Layer 22 of a small transformer language model trained on English Wikipedia (25 layers, counted from 0, width 96).
A neuron adds its activation times its output weights to the MLP's output. To switch it off is to set its activation to zero at one token and run the rest of the model.

Output weights of the MLP neurons that the questions are about. A number n stands for n times 0.0014.
n21: -69 -62 -30 -41 -111 33 74 150 38 -79 64 -30 -13 -12 7 54 -78 39 -12 120 -62 181 -72 9 -98 129 37 161 -43 15 193 -154 19 121 159 37 35 -13 -69 2 -42 91 20 -57 37 97 -28 36 -354 -71 -33 3 -35 83 109 19 -60 -147 123 7 45 -59 -121 14 21 35 -242 -106 -16 -35 -46 63 -41 -20 5 -140 8 -21 -92 -175 48 -19 101 116 -94 5 73 70 26 -27 15 92 30 -44 5 38
n85: -142 -2 -97 117 73 72 -35 -135 4 18 -45 22 -163 -127 -41 5 -88 25 118 91 -33 88 -29 27 101 -140 -10 -39 40 71 -6 20 -31 -23 34 -24 -74 40 155 16 122 29 -5 99 -223 0 -176 67 -60 26 22 -20 -55 32 -32 102 33 -45 -43 -22 42 -11 -45 120 61 -101 5 221 -81 64 -11 65 -35 -71 -74 125 -88 60 104 44 -70 -18 93 204 33 76 39 -67 76 -65 23 -32 -65 -24 -204 -63
n87: -34 70 162 -44 -42 80 18 -2 17 -79 131 -20 20 2 126 -42 -21 -74 31 -199 -54 -139 81 -63 -2 60 -16 -12 85 60 -54 99 -106 -3 -150 52 -55 0 -105 -48 -94 -57 126 55 -13 46 -85 205 -38 -45 -44 18 -27 41 238 -175 -48 -106 -174 -48 -24 -67 -65 92 -41 82 -84 66 27 55 58 -48 -94 120 111 36 20 35 -12 -74 -84 117 -27 53 40 27 -49 125 127 -64 23 33 75 -86 -80 64
n102: -115 57 -143 99 106 9 55 10 -22 130 -81 -118 48 134 -29 -13 -24 -116 41 4 -31 2 13 32 -105 13 44 -12 -87 46 -106 -22 88 -17 6 -6 -50 -9 78 56 6 -10 35 0 -109 75 -122 -35 48 -56 -10 23 40 -9 -105 -17 -29 56 16 2 -55 70 -49 -50 31 107 -99 84 53 -74 83 122 64 36 -111 40 57 88 -80 -55 79 -48 -39 -2 92 -99 -121 64 -19 12 3 4 -4 23 48 -16
n115: -65 5 62 -38 -2 -14 156 -24 64 114 15 -102 -155 -12 -2 -134 63 -27 2 46 -28 -94 16 -29 -155 -8 -60 56 -16 54 44 -20 5 -39 12 -27 30 81 -138 118 78 39 164 161 -75 -91 -119 142 -22 69 -77 11 -10 -22 -132 -23 -42 33 -14 -36 58 -55 105 64 -28 12 -135 69 -111 130 43 100 136 -171 -157 35 -100 -32 62 88 -12 85 0 -208 51 122 -87 0 30 79 39 62 -40 -24 5 -46
n118: -11 -27 -7 21 -56 4 111 2 -48 35 46 16 38 -45 -119 -112 -80 81 -74 80 -83 -77 25 -147 -16 77 25 -2 22 -73 97 -72 -39 77 132 5 91 56 7 -37 -69 35 40 -25 15 81 118 -8 -330 87 12 -11 23 54 66 -131 38 -135 53 -11 49 -61 43 -116 110 7 -10 -19 50 -95 52 -37 -108 40 20 -41 -63 16 13 42 115 -82 -164 -104 -22 86 206 -88 64 162 96 -31 86 16 -137 85
n149: -42 -61 -60 -27 79 -55 7 -107 -70 20 -14 -76 -54 24 26 -107 -10 -20 35 -29 -63 -90 31 118 95 -372 11 -163 63 -40 -21 -12 115 -53 -21 -8 5 -126 56 183 100 5 -174 18 -67 -22 12 -6 490 101 30 -16 -97 -24 -35 61 -156 116 -42 54 41 128 20 -20 -107 -159 185 -13 17 43 -17 -10 143 24 -25 146 158 -118 -8 -11 3 -33 18 -20 90 -70 17 29 -55 -29 16 25 32 32 13 56
n180: -107 13 -104 -44 45 -147 -17 -219 9 283 3 -63 16 13 -157 -22 -46 130 -18 40 -11 37 -34 -5 -55 86 8 -136 75 66 0 -5 94 -53 11 -11 -91 62 -101 51 52 8 13 -132 0 76 153 -26 36 -120 5 37 -105 -19 143 33 99 -238 39 114 60 105 68 -7 -99 79 0 51 90 40 -134 10 70 -159 58 32 -46 100 55 -45 -49 2 -13 -236 -115 -46 65 -29 173 78 -22 -12 56 18 -77 71
n185: 37 -32 97 84 73 -55 14 -44 -34 40 -23 -4 -31 -76 -100 38 156 -23 15 -76 12 4 -38 -87 -6 5 83 7 -51 65 51 -2 37 -83 82 51 36 170 24 -113 -11 -33 135 45 85 70 94 135 156 -25 33 -37 -167 -21 52 45 -24 43 -75 -176 160 -34 24 -19 37 -56 14 45 -43 -81 -2 -113 -86 116 107 73 -55 -19 19 -144 -127 -50 -77 -87 -97 112 -34 7 -58 -37 -32 -149 45 44 -71 84
n270: -69 120 182 45 48 36 54 78 25 -64 113 -141 36 -31 -131 -18 75 9 -16 60 70 -19 -160 181 -25 101 -33 -143 -53 -77 -11 84 -162 -10 -17 72 32 -31 -71 86 -16 -138 -79 -39 46 -9 -177 -71 -114 18 72 62 -23 77 -9 -58 -30 58 47 -9 -14 95 -16 57 80 -5 -98 19 36 -32 -107 -32 88 -7 25 34 200 -61 152 -28 78 -77 -12 109 27 -24 88 -68 52 19 -49 -93 -103 -55 -154 53
n284: -53 130 -83 149 -77 47 -35 -79 -20 -70 -33 39 -168 -9 59 38 63 -123 -50 -27 78 -77 22 -29 34 166 39 32 77 69 -185 44 29 -44 -48 -21 -5 61 50 80 -32 -45 -14 28 53 -4 153 -268 35 -30 30 67 -73 118 26 -40 -53 -22 20 -48 -129 -86 -7 -4 -19 -2 110 -92 53 5 87 50 -44 96 -47 107 -131 -164 93 97 -91 -2 172 -31 9 -23 17 0 36 13 -23 -17 -10 -99 55 11
n310: 99 128 -113 72 -195 -59 28 -64 47 25 150 44 -189 -18 -88 -44 10 -10 20 115 5 -34 -37 26 7 -118 -6 -31 172 -165 -24 72 10 -28 -50 -81 -87 -121 -25 -2 -192 -39 -26 -48 97 -34 98 -140 -88 45 -67 61 67 2 61 -151 -33 -86 41 0 -55 -34 -14 -215 41 152 16 -29 142 66 72 38 101 113 -73 -5 -13 -47 146 -11 107 116 47 171 69 57 103 -84 -81 85 -2 -116 -26 -23 110 86
n325: 8 -125 26 7 -53 -88 18 -101 -17 -69 -18 -11 83 74 58 56 -16 -147 57 2 104 27 -38 59 53 -7 -31 27 37 136 -143 -2 -45 116 -36 9 14 101 0 -33 25 -89 -18 -90 161 8 -165 -120 -95 -136 33 45 120 16 13 170 -28 78 -72 -45 -53 7 171 -17 -130 -152 37 5 -14 -5 -87 140 -14 -20 -46 -41 -23 -4 -89 130 84 -34 -24 5 -108 -26 61 20 5 150 -19 101 -51 31 74 24
n342: -25 0 -10 -32 -77 78 2 -50 54 -70 -127 -46 -34 -70 68 -48 -153 88 39 -17 -28 89 -10 20 -64 28 57 0 20 -49 150 -170 16 -67 -10 12 7 -34 70 -78 -98 10 -116 37 57 111 17 3 0 -97 26 -69 143 18 116 91 -5 207 -53 -127 -32 81 254 -51 -55 -34 -75 17 28 27 -125 44 141 -232 -104 89 -132 64 51 88 32 16 -56 72 41 22 -112 -12 -51 -19 48 16 58 96 -71 34
n343: 31 -47 -120 -118 -5 -144 88 67 -70 -77 -105 29 -178 24 10 36 -74 23 -73 68 -13 77 -16 2 -93 74 -39 -12 -27 -150 -91 -22 42 64 -126 -31 17 -8 -65 51 -16 99 41 -14 33 27 121 162 96 -46 66 97 57 71 39 72 -75 9 -64 47 245 -60 84 -124 55 160 -69 -20 196 -29 2 -108 -42 -75 5 79 102 -53 -50 -82 57 66 -7 82 28 -75 -73 -127 161 -48 -91 -80 73 -65 56 -28
n377: 62 -23 -157 203 -5 25 -49 -159 -131 -26 -25 -27 -117 126 80 -8 -40 23 -10 -67 28 24 75 -54 38 -216 81 61 -22 -151 28 74 -57 0 46 -8 112 12 59 -27 18 83 16 -98 26 183 199 30 -62 -10 -57 38 -58 -57 50 246 -91 -47 -34 -15 10 -142 64 18 173 -65 19 60 -14 -109 -29 -29 -230 -24 -123 -3 -66 -13 97 11 71 104 96 23 155 125 -180 -35 -20 109 32 -142 12 -3 24 -139

Each question names a token from some text and the token that comes next. It shows the activations a of the neurons there, in the order above. A number n stands for n times 0.01.

Then comes g, the gradient of the next token's log-probability with respect to the MLP's output, scaled to length 1. A neuron's effect is roughly proportional to its activation times (output weights . g). A number n stands for n times 0.00082.

"al", then "e "
a: 0 0 10 45 -1 -9 89 149 -8 198 -17 0 -17 30 294 -3
g: -77 7 -182 -79 -142 19 192 62 -32 -125 74 -67 -142 102 -3 -33 -50 196 12 -66 -1 18 -83 152 -256 232 -67 -72 -20 186 47 -76 -80 45 121 69 -186 -41 177 15 -151 30 -307 -108 -117 312 -107 -31 -82 -163 156 -97 -43 125 22 -57 115 271 103 -144 131 65 1 126 97 123 117 25 -4 -21 124 141 -327 -91 -131 -14 142 15 43 14 88 36 -25 -241 -151 59 15 88 22 52 -30 26 38 194 -328 7
Which two neurons, each switched off alone, lower its probability most, in order? n270, n180

"e", then "at"
a: -14 -3 124 167 0 -10 0 95 1 78 -5 1 -7 -7 36 -3
g: -45 92 -145 21 172 -191 -62 -84 97 -17 85 -52 -106 56 -41 219 128 71 -43 143 9 -89 138 259 -266 -95 48 -128 128 125 -8 -154 90 -72 -140 37 -76 -38 -55 158 -141 100 58 -114 -147 86 -97 -145 1 -44 -185 17 18 195 24 -83 -225 137 -212 43 93 3 -168 -151 120 -14 -70 -89 -99 -49 -255 28 -67 -17 -106 2 -130 136 8 -166 -16 186 -56 211 141 51 -83 181 50 229 -177 107 202 122 270 119
Which neuron, switched off, lowers the next token's probability most? n102

"Th", then "e"
a: 26 -1 0 -14 258 -13 -9 1 -8 187 -13 0 0 -16 -12 -10
g: 54 217 -31 104 -34 195 20 65 -32 -75 -36 -218 -26 -59 94 135 45 -141 -36 -135 -9 178 183 133 -31 -34 157 -100 -295 326 3 -179 35 23 1 54 2 33 -40 183 -41 -183 -119 129 167 199 -57 -190 -43 12 -126 -161 -113 129 233 112 -109 -258 6 -220 26 -26 92 -147 198 -83 -124 75 162 -64 117 -76 11 -172 -51 -51 -147 36 274 -21 101 -144 166 -14 -60 2 -99 -17 44 -13 -91 68 61 3 -219 85
Which neuron, switched off, lowers the next token's probability most? n270

"of ", then "T"
a: -17 53 -6 -12 -4 -12 378 30 135 -12 17 92 -6 -6 211 -1
g: 109 80 -126 132 -123 -111 40 8 -38 -111 -166 -86 -143 -175 94 171 241 137 20 195 2 208 136 144 25 -27 -126 -113 -123 147 -69 -91 125 -15 57 -18 -45 -97 -233 -142 -80 136 116 12 -8 29 117 -122 7 220 246 -26 -26 -60 66 -29 -185 -23 -214 91 260 -60 -207 46 55 193 55 97 -15 19 -146 -66 -110 249 -56 -221 121 91 -128 76 141 -48 106 -162 -134 60 -78 -122 -37 55 -140 194 26 -68 -265 58
Which two neurons, each switched off alone, lower its probability most, in order? n343, n185

"\"", then "W"
a: 226 -9 37 -9 -2 -9 375 195 83 73 1 10 0 0 96 0
g: 187 83 -65 73 -95 63 21 -191 19 -59 95 165 -228 161 -53 -99 341 -90 22 -227 15 206 -148 152 -94 81 9 30 -81 76 46 -346 58 109 -144 -220 64 -131 19 151 166 21 -102 152 8 -14 -156 17 11 1 163 -82 -48 38 14 246 18 -126 159 94 -10 -35 -164 -348 -75 -222 58 -96 -96 14 43 54 43 -32 -8 155 109 -104 133 23 -17 66 144 -28 -141 -1 65 4 -10 153 -237 -128 114 -97 103 12
Which two neurons, each switched off alone, lower its probability most, in order? n149, n21

"e", then "S"
a: -6 0 116 -16 0 -17 -2 122 54 -17 -17 -13 -1 -16 325 -6
g: -206 -13 57 57 -133 -53 15 -7 5 158 32 -52 -143 2 164 18 9 -7 -88 -121 101 100 30 -16 25 -84 -139 37 186 -64 -66 31 -202 58 213 11 -5 103 168 -61 0 61 273 53 18 397 -51 84 89 27 162 -95 -182 -59 -255 77 -283 -72 -246 5 140 42 135 38 27 -81 -35 34 -60 15 87 -106 99 334 4 98 166 -221 62 -240 -141 -95 -50 -10 -10 116 78 -96 -114 -162 -95 221 -183 -67 -89 36
Which two neurons, each switched off alone, lower its probability most, in order? n185, n87

"el", then "ec"
a: -4 -2 250 230 -11 159 -8 -3 -2 -5 -2 0 53 -9 178 0
g: -7 29 -16 -104 65 54 -9 86 89 -51 -182 37 -55 -87 84 -33 -184 64 -159 -119 50 158 131 214 160 49 -26 74 195 -184 113 10 -33 -146 -109 204 -107 -112 142 21 139 -137 -132 -91 64 87 -24 16 -74 193 -90 26 97 130 124 -28 -67 254 -37 93 94 38 137 -146 118 -110 -286 157 -33 258 25 1 -301 60 105 -111 -234 67 -37 -156 13 -77 -193 -137 25 -170 -61 186 -87 -240 169 175 -147 70 -61 42
Which neuron, switched off, raises the next token's probability most? n102

"ity ", then "| "
a: 120 10 -1 -1 -1 2 227 -10 -16 -3 -15 97 -5 -15 -5 0
g: 13 160 -175 -201 -128 71 37 -140 -125 31 103 -18 -171 95 88 -136 56 4 -44 5 104 207 -80 -159 138 6 -68 -213 -151 186 312 113 -69 -127 -104 -101 -137 -54 -79 94 -116 -4 34 -49 137 88 0 119 -77 79 137 -44 -25 -22 -93 -10 -24 -114 -72 -181 40 346 145 172 -1 -69 -175 -181 238 210 -9 157 -165 -137 -29 -105 -58 -60 -4 96 -24 -9 59 -107 153 244 68 77 -95 163 41 -128 -207 170 144 -62
Which neuron, switched off, lowers the next token's probability most? n310

"ch", then "i"
a: -6 103 -1 -3 206 -16 -5 -10 -1 -15 0 0 -7 -1 3 153
g: -80 102 104 24 82 -117 -35 -108 -145 124 48 128 156 114 157 69 -239 -163 14 64 -18 -36 77 -81 -86 38 139 -51 160 79 -124 -56 6 -8 199 19 -185 -76 49 153 130 46 -61 -54 -64 -61 107 -63 -45 -60 404 150 53 -125 150 98 -276 103 -47 -253 -148 -54 211 -56 -21 77 -71 -50 -195 -34 5 -64 -40 14 63 -10 -108 -140 -294 97 -111 -110 179 35 155 -28 -266 -23 156 27 52 97 131 102 -290 79
Which neuron, switched off, raises the next token's probability most? n115

"| ", then "19"
a: 86 140 -15 -13 0 -11 65 68 113 -1 -10 185 -17 0 -9 0
g: -31 -12 -242 -9 -159 171 -100 -248 198 136 -212 -13 76 143 -74 -47 -23 18 68 79 -37 66 -237 -23 -18 18 219 56 -124 -140 200 94 158 15 14 -209 66 -45 186 -126 -115 -28 -237 17 19 -117 48 -8 51 -181 -142 99 -13 -169 142 -129 128 79 100 -166 -213 54 65 -67 -38 168 -98 42 -20 98 262 24 -150 42 -73 117 -37 -188 244 102 20 -71 108 44 7 148 -106 184 163 -195 -66 -90 196 114 -77 58
Which neuron, switched off, lowers the next token's probability most? n310

"H", then "od"
a: -4 0 0 7 97 -13 0 -2 0 -17 37 0 -9 0 72 -2
g: -34 27 5 -100 -83 -71 219 30 67 -96 -124 43 122 -133 52 -141 -127 -66 61 16 -151 118 86 178 -1 -43 -16 -102 106 -104 -58 116 60 71 -217 -96 54 28 -140 -100 -237 22 279 -11 -249 42 162 54 46 -133 319 -7 133 36 151 53 90 47 70 230 -267 -102 53 153 -207 99 19 -58 -69 262 -134 34 228 125 -51 48 -189 -95 16 -66 156 -31 -215 -84 67 45 138 -100 111 58 41 2 14 -198 -228 -123
Which two neurons, each switched off alone, lower its probability most, in order? n115, n343

"ol", then "o"
a: -4 -5 -2 23 -2 167 -14 0 -17 -12 47 0 103 -17 230 -8
g: 230 10 165 -68 238 116 145 140 -75 94 78 194 -53 -215 180 -226 -238 -127 -12 -141 -69 117 -101 206 53 -111 -121 -40 -25 -45 -24 40 47 -98 -209 4 -206 -107 70 -46 63 -15 79 -53 -15 -87 -255 -145 -104 30 -148 -193 -84 22 196 -15 15 109 90 112 199 -96 8 1 -44 -50 155 111 -93 51 15 -87 74 -48 227 -42 -60 -21 115 61 -107 -229 170 -140 -42 116 245 157 18 114 100 -173 66 106 -233 -13
Which neuron, switched off, raises the next token's probability most? n343

"f", then "f"
a: 25 -15 -16 62 186 4 -6 154 -5 -1 0 -6 0 0 -5 -17
g: -70 -28 72 -75 -88 -67 -89 86 -174 67 299 -12 -202 -6 -111 -267 130 -343 157 -94 260 -104 -74 -123 -78 46 146 13 21 125 -53 -129 99 72 81 -51 15 -129 -17 104 88 26 -19 -62 22 -20 -228 167 29 -13 -92 -3 187 -34 -124 -4 307 -168 138 -21 -159 20 -14 54 177 194 67 8 220 -174 123 125 -17 -78 -105 97 3 -67 -137 -35 20 97 -210 91 -179 116 143 -12 233 -214 -85 68 -58 -1 69 31
Which two neurons, each switched off alone, lower its probability most, in order? n115, n102

"i", then "str"
a: 117 -8 -5 -16 -12 370 -15 78 -3 -16 0 -16 -2 -11 296 0
g: -184 99 155 -68 153 27 3 74 7 -54 -199 -53 273 137 31 -66 129 146 119 -131 -124 37 -56 128 34 -236 135 -65 205 51 103 -22 15 -24 14 47 113 179 -161 55 -31 -122 -325 117 -134 -327 -42 161 -144 91 137 -20 -72 64 -28 -40 129 -73 -81 -101 -35 47 61 31 -27 124 14 -216 -176 -171 -175 59 -32 -70 106 63 23 -173 -82 -108 102 386 31 -175 140 -97 -71 -67 74 -82 -61 0 10 52 214 95
Which neuron, switched off, raises the next token's probability most? n118

"e", then "t "
a: -2 0 264 -11 96 0 0 -5 42 44 0 0 11 -5 15 -14
g: -139 -35 -32 -75 45 141 -29 195 145 -41 -44 -243 -24 -136 -190 -5 -92 -62 -68 -1 -186 -154 87 -61 92 193 -258 -129 -217 85 99 6 182 -45 62 57 -225 133 -48 -70 39 -89 -258 -78 125 63 4 105 -6 355 32 66 -21 210 -26 -73 -16 -108 -194 125 126 70 -290 216 -49 -47 -24 4 -6 33 131 137 -10 -117 2 163 -31 30 -63 165 -195 -24 201 -59 213 44 -29 -4 28 159 114 196 -72 -10 -148 -26
Which two neurons, each switched off alone, lower its probability most, in order? n87, n115

"2", then "1 "
a: 115 87 126 -6 402 -14 -2 -17 -4 -17 -10 -11 0 0 65 -2
g: -25 25 52 39 35 55 163 -61 -42 72 229 -71 -227 -200 -35 217 71 196 17 211 16 177 41 81 5 80 -267 107 33 -60 -103 -50 -223 -67 74 -97 22 -9 -130 443 -103 -4 -70 187 -221 161 -88 71 1 86 91 -50 -105 69 -106 -94 -109 105 -172 -60 -125 30 -130 294 49 33 1 28 59 84 33 -27 -70 -23 -183 -63 43 80 -135 -50 62 25 68 167 1 -274 -54 -35 -190 190 -69 62 -255 -68 37 22
Which neuron, switched off, lowers the next token's probability most? n115

"1", then ") "
a: 88 -10 78 0 281 194 0 -5 -9 -7 -1 66 -10 -1 252 0
g: 82 -34 -186 -78 -12 -1 74 129 -38 -73 106 -92 -39 -22 67 -19 30 -172 171 -31 -122 26 33 -31 140 127 -275 26 144 -34 36 8 152 -26 -94 2 -333 -103 175 99 9 -220 115 -4 87 -171 -115 -24 41 48 34 -57 -4 -33 -30 40 0 -81 36 304 65 -18 57 141 -119 146 130 204 -127 -114 -320 251 -205 -195 -138 196 199 128 172 -51 16 -27 40 116 80 -127 -30 -145 -190 -132 90 5 275 -62 -24 -75
Which neuron, switched off, lowers the next token's probability most? n343

"i", then "es "
a: -4 -4 -13 0 -5 1 -11 -2 -9 0 -17 -11 134 52 0 0
g: -212 -30 82 7 -85 159 -33 32 -6 -52 -33 -191 -127 -26 4 -16 251 88 -14 208 -190 -86 121 92 338 103 -10 -26 -104 121 -229 -130 -58 18 -5 -120 -191 -52 -132 -20 -80 -77 46 -177 25 23 -71 -3 -54 -100 19 8 213 149 101 -103 21 45 201 2 -52 38 281 135 202 39 51 26 83 49 -247 -49 -154 74 -211 -127 101 -68 115 73 389 57 -53 -89 69 156 0 112 -180 114 -187 3 -134 -94 -88 -66
Which neuron, switched off, lowers the next token's probability most? n325